Layer 4 of a small transformer language model trained on English Wikipedia (11 layers, counted from 0, width 96).
A neuron adds its activation times its output weights to the MLP's output. To switch it off is to set its activation to zero at one token and run the rest of the model.
A neuron's activation on a vector x is GELU(gate . x) times (in . x), where the dot is the dot product.

Input weights of the MLP neurons that the questions are about. A number n stands for (n - 500) times 0.00083.
n36 gate: 434 368 463 443 402 580 342 347 387 672 533 512 567 462 731 516 562 512 558 390 703 454 634 447 431 471 377 767 524 300 606 435 487 612 452 512 644 530 666 423 570 655 597 792 712 408 500 569 517 479 319 385 733 472 525 519 95 475 354 417 448 720 658 397 606 713 580 275 558 438 716 392 378 609 415 66 441 553 447 504 386 712 351 467 285 484 299 559 476 630 662 589 675 703 537 529
n101 gate: 504 345 389 727 449 285 309 419 527 527 473 610 693 488 554 560 524 269 579 535 459 739 355 504 649 548 216 468 413 551 680 629 605 561 400 527 393 529 206 558 484 473 620 538 472 550 520 422 536 793 520 410 377 594 500 478 422 628 371 690 273 477 444 255 241 567 395 316 803 607 532 691 589 353 781 319 468 587 476 601 457 530 484 320 694 221 343 421 461 356 516 459 412 504 508 540
n135 gate: 348 382 364 228 496 399 582 183 597 728 451 554 471 648 606 560 536 496 414 308 505 609 710 657 594 165 392 468 375 661 406 540 629 622 312 602 552 556 536 407 441 625 200 625 632 452 595 362 377 432 778 298 438 763 922 323 527 701 454 527 456 517 609 572 545 666 509 436 718 477 568 337 398 425 429 724 100 361 271 464 246 424 350 375 364 435 455 226 513 567 668 602 614 483 352 618
n189 gate: 504 351 557 319 422 326 337 342 483 552 396 461 424 540 664 421 708 522 260 730 662 518 461 513 825 433 578 478 571 401 357 600 585 483 678 656 343 112 579 689 531 348 710 626 399 432 579 600 438 386 687 509 538 504 613 349 182 695 402 439 202 394 487 430 673 361 612 504 267 272 244 368 545 513 189 330 313 578 605 556 668 439 606 448 404 627 795 508 496 577 251 536 478 635 666 610
n220 gate: 527 509 392 606 452 478 662 674 234 509 804 708 447 514 421 555 203 341 447 363 546 518 712 429 553 641 376 635 496 698 319 659 838 383 228 394 435 343 634 474 299 319 487 406 451 465 727 451 581 428 673 376 648 707 429 454 281 541 392 902 543 474 433 366 668 367 463 378 433 701 356 226 664 805 346 470 527 496 367 584 394 563 392 403 437 474 482 559 175 601 496 528 743 642 251 482
n36 in: 459 611 484 508 306 365 702 548 792 695 569 723 673 639 476 434 632 313 267 610 668 859 739 512 528 504 692 583 496 666 407 492 395 635 421 427 571 289 352 364 320 370 380 641 826 396 381 407 517 726 329 480 687 557 244 630 536 467 324 635 424 540 484 545 431 349 425 537 294 467 562 381 374 540 593 460 458 439 447 742 617 554 418 383 648 472 593 574 508 476 500 731 277 595 573 385
n101 in: 567 513 739 544 646 517 608 478 417 540 681 322 481 726 513 641 627 527 25 362 528 391 584 273 664 322 540 495 385 491 460 504 564 591 461 376 569 509 662 311 724 425 663 457 658 666 267 642 717 311 437 464 343 434 580 567 747 482 567 469 736 496 717 720 704 504 459 736 599 361 328 477 289 553 500 574 738 603 755 447 863 408 477 469 343 396 513 653 597 557 249 804 283 383 312 636
n135 in: 677 373 465 375 547 310 701 389 496 651 436 470 486 317 753 571 469 500 661 474 585 346 547 522 711 323 357 667 442 504 608 578 406 740 197 715 563 635 601 231 548 509 491 537 469 411 613 595 390 190 647 565 313 496 617 382 474 487 496 413 572 703 426 709 603 604 732 562 631 330 513 601 286 560 169 479 109 496 387 260 491 581 548 367 552 639 669 211 466 427 616 366 368 546 244 741
n189 in: 314 419 518 280 676 726 630 382 417 819 381 730 379 619 619 393 581 434 344 628 363 491 557 589 624 409 611 568 730 195 513 558 518 768 686 654 595 449 365 557 795 496 671 739 441 583 268 283 455 406 651 700 504 465 607 182 351 690 417 428 391 379 451 638 443 500 505 360 428 361 405 428 413 570 443 509 281 704 438 584 566 500 370 571 343 543 407 597 210 649 513 624 176 517 691 828
n220 in: 647 400 522 487 367 458 233 415 679 470 504 189 349 487 444 392 671 427 535 465 384 654 380 414 367 478 595 315 674 272 534 616 366 529 458 582 841 343 216 398 383 440 581 458 614 614 352 750 395 448 435 405 343 539 487 447 581 690 508 317 504 605 500 630 362 500 518 438 736 308 377 833 286 640 496 415 717 392 626 594 745 488 636 479 661 420 608 380 389 252 474 737 417 219 739 802

Output weights of the MLP neurons that the questions are about. A number n stands for (n - 500) times 0.0008.
n36: 534 501 472 344 648 736 530 325 527 383 540 398 396 351 617 557 456 496 521 557 531 421 367 622 491 480 428 228 598 375 409 353 747 662 514 522 562 499 674 641 514 564 564 565 278 533 413 581 414 532 701 408 504 649 489 425 675 480 408 383 561 426 467 626 527 666 433 440 741 682 526 267 594 185 357 588 483 569 581 263 379 370 508 603 265 535 584 637 507 397 469 108 561 530 726 535
n101: 435 487 431 500 509 80 341 521 483 378 386 667 579 304 688 442 515 322 755 475 487 780 476 503 489 664 491 485 644 543 568 402 547 483 614 699 449 507 229 553 448 542 366 650 546 282 735 356 443 508 628 332 368 615 486 262 518 402 385 478 562 471 343 513 192 543 545 179 580 515 597 424 455 456 662 380 436 355 296 381 307 744 433 404 593 573 519 194 590 401 507 489 567 396 545 342
n135: 519 562 439 812 305 834 347 598 374 317 376 411 575 436 407 353 616 561 403 445 442 506 523 658 357 628 566 488 570 463 415 477 495 347 621 432 504 286 471 773 511 496 687 622 350 605 284 296 661 685 489 541 716 289 367 561 676 446 530 652 526 386 477 375 355 439 368 521 322 548 520 494 626 491 737 424 690 646 501 611 639 417 519 534 444 468 393 845 533 434 428 658 549 555 611 428
n189: 373 633 337 513 721 408 588 705 482 441 503 594 394 530 509 354 232 667 526 534 459 604 545 560 356 445 664 434 529 483 657 540 197 541 547 436 447 851 328 500 427 515 579 658 449 697 337 384 556 400 361 445 464 583 375 450 470 395 476 630 638 515 655 508 250 283 409 407 645 589 614 399 479 414 610 557 563 682 417 487 335 607 302 287 592 410 325 437 569 638 692 416 365 710 435 479
n220: 569 404 487 461 523 539 477 389 614 287 429 585 572 397 484 324 592 452 622 658 471 442 401 550 374 528 261 465 475 669 453 290 638 344 494 608 557 428 457 493 647 387 637 420 385 531 364 606 572 406 597 456 495 793 630 478 752 475 652 466 698 470 437 380 28 530 369 334 462 444 374 427 416 340 638 576 585 437 410 336 491 804 538 599 410 616 442 504 544 310 338 401 522 218 511 662

Each question names a token from some text and the token that comes next. It shows the vector x that enters the MLP there. A number n stands for (n - 500) times 0.0068.

Then comes g, the gradient of the next token's log-probability with respect to the MLP's output, scaled to length 1. A neuron's effect is roughly proportional to its activation times (output weights . g). A number n stands for (n - 500) times 0.00082.

"ily ", then "available "
x: 386 633 472 406 456 478 504 408 698 540 314 541 412 717 586 541 581 647 320 700 550 490 335 550 473 684 633 641 534 484 446 610 476 450 598 430 449 459 507 592 453 346 666 639 681 397 596 563 435 549 408 511 506 643 465 455 416 450 219 392 489 578 473 576 367 529 376 469 600 432 611 436 405 201 573 374 366 463 460 621 481 494 554 423 228 531 538 658 542 472 732 471 393 401 462 472
g: 549 314 516 819 385 431 511 577 639 202 466 571 435 642 386 590 314 466 424 212 361 623 348 670 447 624 601 484 667 450 469 544 699 438 539 499 510 403 380 380 312 385 553 517 425 624 565 558 587 626 372 439 458 527 492 433 483 491 494 574 551 599 438 411 653 758 482 481 664 326 480 287 736 403 596 582 571 568 752 710 565 584 363 529 511 506 776 557 314 634 569 397 659 433 469 285
Which neuron, switched off, lowers the next token's probability most? n36

"d", then "azz"
x: 399 579 463 325 579 550 517 514 386 469 569 460 318 349 599 679 451 692 532 499 384 529 631 703 427 572 403 474 464 503 603 427 497 563 570 365 512 426 668 457 532 290 663 576 599 348 552 437 533 411 545 452 486 470 648 417 542 534 404 445 415 406 439 565 684 169 433 444 525 387 544 96 689 700 739 546 409 523 520 454 536 492 361 505 421 687 414 547 512 553 447 361 523 498 375 427
g: 311 375 664 417 570 407 340 535 520 815 576 446 362 411 489 766 394 415 572 397 416 577 323 693 486 323 325 629 515 783 517 321 505 331 251 568 520 531 492 455 401 490 537 447 642 509 511 422 279 593 506 543 519 717 472 530 517 494 604 611 525 629 478 498 537 504 280 603 554 386 691 676 307 528 279 614 402 509 323 700 452 450 440 376 496 393 424 684 469 512 354 591 188 452 479 328
Which neuron, switched off, lowers the next token's probability most? n220

"2 ", then "was "
x: 700 596 536 490 511 505 626 431 544 414 458 511 577 438 389 647 528 600 605 390 428 709 453 323 685 407 570 464 516 419 446 561 556 574 448 366 531 480 391 529 485 514 642 505 516 128 508 415 649 298 426 470 491 529 341 390 544 501 593 501 490 485 484 323 506 576 482 477 628 284 598 648 409 421 787 365 653 600 436 570 266 399 283 386 555 528 578 631 445 381 500 400 522 439 340 564
g: 687 295 504 224 615 458 462 444 535 403 517 757 646 520 531 569 468 545 264 439 568 374 678 539 467 624 641 662 635 590 671 600 744 411 134 362 457 273 395 430 511 633 595 624 660 354 491 386 532 494 480 312 397 559 320 364 436 472 536 338 414 533 395 492 531 416 546 424 290 382 601 541 410 332 525 686 380 395 413 622 252 513 465 374 499 436 520 655 582 408 602 508 633 539 324 323
Which neuron, switched off, lowers the next token's probability most? n101

"\"", then "d"
x: 515 539 454 349 566 581 582 465 597 655 408 416 580 531 520 425 564 626 505 577 498 482 327 445 457 445 610 473 535 282 535 391 443 542 490 268 314 549 635 594 467 358 731 639 623 415 536 397 532 418 554 352 505 535 464 335 339 768 374 418 524 403 421 573 371 455 342 340 619 376 518 364 599 246 421 445 438 671 397 471 576 424 364 508 545 580 427 596 455 747 458 338 427 668 554 581
g: 305 660 472 474 581 659 648 448 424 243 614 262 503 395 559 537 154 579 531 603 408 561 665 550 555 620 353 400 322 451 663 569 599 377 428 504 524 453 474 442 514 469 479 401 423 638 388 731 683 296 564 468 489 412 745 444 800 510 583 376 326 442 428 306 404 223 328 524 503 397 595 155 486 565 576 663 584 403 497 369 597 570 592 484 530 672 418 411 529 613 550 515 434 386 588 474
Which neuron, switched off, lowers the next token's probability most? n189

"retre", then "ated "
x: 602 324 562 632 694 622 437 457 427 587 505 404 494 475 491 618 655 617 374 388 449 400 560 320 517 411 456 540 535 403 498 449 475 349 399 477 461 488 641 515 498 668 564 675 329 302 607 473 560 244 521 482 445 494 567 562 551 402 247 417 774 552 662 349 427 411 544 457 451 363 410 489 626 451 621 443 402 451 500 545 698 613 482 342 514 540 234 307 476 431 571 448 573 484 518 508
g: 551 476 397 641 653 423 644 93 662 584 494 494 500 560 346 263 515 480 476 372 461 482 599 523 360 502 709 862 416 512 563 651 526 412 511 619 494 324 582 415 456 515 371 577 458 492 701 487 672 500 420 544 329 356 498 398 551 489 579 424 389 197 679 582 385 628 504 534 461 521 437 646 453 452 451 724 402 566 571 615 334 651 397 434 596 377 359 663 533 679 357 376 347 690 264 573
Which neuron, switched off, lowers the next token's probability most? n36

"and ", then "land "
x: 455 568 541 367 510 676 609 391 564 697 327 485 421 506 501 624 431 700 399 476 481 515 441 495 467 548 468 574 669 629 569 422 268 690 508 429 513 551 401 554 465 543 619 595 327 448 677 498 424 465 408 576 450 486 574 396 526 509 199 564 450 455 509 506 374 515 399 191 477 483 541 538 355 388 603 481 484 713 379 625 514 253 602 642 431 504 467 524 441 563 608 559 473 504 354 366
g: 621 508 570 513 711 528 661 661 463 381 407 454 550 551 423 530 270 419 435 605 756 427 415 446 295 446 700 326 382 562 583 434 419 485 670 523 706 530 647 613 769 721 315 603 517 488 425 729 544 372 511 851 580 476 442 444 568 523 439 526 700 382 435 648 489 438 621 520 316 668 651 640 603 427 560 510 690 572 737 377 268 484 616 386 651 486 572 418 425 531 579 362 540 635 659 478
Which neuron, switched off, raises the next token's probability most? n189

"destro", then "ys "
x: 532 416 438 410 482 532 431 740 438 653 346 502 573 448 562 676 500 590 476 468 537 586 650 491 406 626 591 481 590 471 341 567 485 476 481 639 501 348 599 640 592 653 625 650 296 231 765 555 568 320 431 525 575 381 746 485 491 497 269 412 662 625 501 573 476 515 463 492 588 399 639 474 571 379 537 433 348 562 575 396 537 583 488 476 397 408 361 436 462 593 695 498 577 332 529 494
g: 604 568 564 592 382 491 507 440 343 413 487 524 463 505 667 201 413 475 688 560 622 225 523 670 439 783 431 484 594 603 626 519 325 645 409 614 561 532 380 531 562 491 539 420 560 636 737 310 363 551 570 424 572 395 698 547 620 379 595 481 469 556 175 429 450 753 556 632 160 383 498 244 500 416 413 457 534 367 482 521 459 467 373 541 602 304 645 353 692 309 503 466 596 393 534 598
Which neuron, switched off, raises the next token's probability most? n189

"c", then "any"
x: 411 521 498 586 446 834 721 492 490 611 632 334 543 520 486 678 517 489 439 446 462 366 779 591 362 666 474 359 427 480 513 515 621 472 617 431 500 683 348 571 500 537 568 475 529 501 727 345 447 502 547 472 485 510 377 435 466 479 255 473 584 416 585 438 742 293 518 346 509 395 529 446 697 594 565 404 484 494 611 503 571 494 457 373 441 500 386 488 356 610 407 543 562 373 307 493
g: 559 663 312 251 385 502 564 516 245 251 586 554 442 438 543 637 529 308 546 464 483 616 573 333 376 459 381 271 523 520 701 417 403 468 578 450 491 609 542 571 429 613 465 514 517 343 343 305 445 392 391 453 587 307 323 550 385 497 442 557 550 644 456 454 465 570 597 497 512 564 612 699 773 477 420 802 386 445 320 611 756 355 504 280 614 367 739 583 525 324 470 709 621 529 630 383
Which neuron, switched off, lowers the next token's probability most? n220

"match", then "ing "
x: 406 400 522 470 511 687 368 584 342 392 674 466 403 445 626 705 607 668 631 334 577 373 493 485 564 406 554 444 615 291 557 563 584 543 531 480 508 698 334 572 611 475 308 690 365 418 644 488 480 303 392 406 585 512 582 487 574 489 290 513 733 682 491 486 378 458 420 637 617 535 508 433 444 429 571 566 511 358 571 447 627 528 425 540 517 391 576 511 355 629 269 324 492 512 496 496
g: 571 504 333 382 610 511 574 756 571 722 454 538 324 453 581 564 626 357 566 415 317 389 587 617 380 597 604 499 632 279 480 720 492 428 494 535 423 435 459 545 702 643 343 585 336 547 437 725 415 454 470 526 330 452 425 633 666 340 518 470 594 514 608 573 470 424 619 451 453 435 336 856 314 367 440 675 561 709 509 646 347 640 672 595 329 440 215 523 495 697 376 628 416 393 354 455
Which neuron, switched off, lowers the next token's probability most? n36

"ents ", then "is "
x: 458 437 500 400 364 547 573 447 443 726 662 504 620 378 274 611 617 496 380 588 487 752 403 556 668 657 496 583 532 414 345 477 624 632 654 453 384 467 583 511 322 503 519 524 566 435 540 614 617 303 573 471 484 390 602 325 473 426 353 388 534 513 320 587 249 500 209 562 404 486 597 465 449 410 573 543 296 650 495 645 581 649 483 457 452 572 460 393 561 478 472 542 527 371 452 302
g: 436 374 443 213 448 653 348 576 374 485 350 521 614 365 788 539 512 644 661 608 576 503 399 454 586 548 448 481 535 469 531 738 516 667 362 698 401 461 361 871 522 509 628 745 477 593 365 542 543 547 442 512 439 407 423 459 418 582 315 591 517 503 498 623 614 401 448 466 471 490 404 735 444 503 477 311 670 680 497 829 547 572 293 563 452 486 409 520 489 508 480 728 205 702 623 535
Which neuron, switched off, lowers the next token's probability most? n189

"rec", then "ession "
x: 374 467 443 447 461 593 616 563 614 736 759 460 509 579 467 720 349 540 470 435 467 550 489 478 408 526 676 653 553 408 401 537 535 314 606 466 442 418 456 591 391 647 436 761 481 391 487 499 575 514 495 446 406 526 566 484 357 610 212 597 549 630 439 484 582 592 322 530 472 426 350 438 452 491 565 447 526 254 546 568 596 454 393 404 468 478 399 393 416 608 573 574 681 353 375 633
g: 571 858 585 607 389 535 674 551 469 551 564 655 502 338 649 555 585 217 432 536 672 402 192 634 212 451 540 446 495 797 765 627 562 547 622 440 693 734 436 487 539 482 389 482 598 470 479 484 393 414 582 535 305 295 529 558 416 672 590 419 409 491 442 603 584 589 368 583 617 451 543 584 504 433 507 457 475 454 505 474 475 534 507 414 552 226 502 471 794 610 415 576 659 475 559 745
Which neuron, switched off, lowers the next token's probability most? n135

", ", then "and "
x: 524 675 428 555 477 507 550 540 478 674 419 421 589 397 457 557 518 583 662 520 598 562 452 587 485 491 557 464 513 354 580 562 531 838 611 382 430 475 323 565 573 474 629 520 447 420 597 566 488 520 364 556 500 364 465 405 474 368 147 515 571 525 710 577 300 518 352 431 544 348 616 606 470 329 536 458 455 670 410 505 491 252 491 482 581 602 412 563 530 558 512 524 564 371 398 432
g: 646 561 599 366 693 579 612 525 629 499 341 429 429 380 517 725 536 547 344 360 446 514 538 602 337 558 605 723 393 583 567 539 573 522 458 602 526 571 669 516 638 500 409 471 559 201 360 384 421 421 252 588 650 312 365 632 532 499 498 586 400 615 576 671 692 324 528 499 483 273 350 599 309 464 457 470 383 693 531 697 663 426 647 437 385 178 297 453 706 447 542 569 687 481 327 628
Which neuron, switched off, lowers the next token's probability most? n101

"iar ", then "to "
x: 458 649 464 422 580 683 628 416 432 481 452 445 646 649 587 568 658 573 358 594 338 607 456 611 532 597 617 453 592 337 530 475 764 495 526 576 542 417 325 636 604 437 649 503 516 585 547 426 411 608 615 424 485 611 492 390 396 553 372 242 619 528 252 326 305 407 154 434 662 574 416 475 530 431 570 457 376 370 491 518 288 582 461 458 271 551 385 523 591 398 478 547 457 466 407 437
g: 595 424 607 415 584 538 596 543 309 599 316 385 809 560 616 477 467 340 582 465 329 578 601 509 352 508 293 597 564 374 374 294 601 375 347 390 489 568 539 502 675 542 445 536 663 497 426 544 446 574 467 804 624 544 652 642 616 687 483 762 398 321 487 366 407 638 570 575 309 342 695 540 620 502 529 528 535 665 589 608 561 439 506 192 358 254 573 632 429 490 725 649 486 528 668 504
Which neuron, switched off, lowers the next token's probability most? n101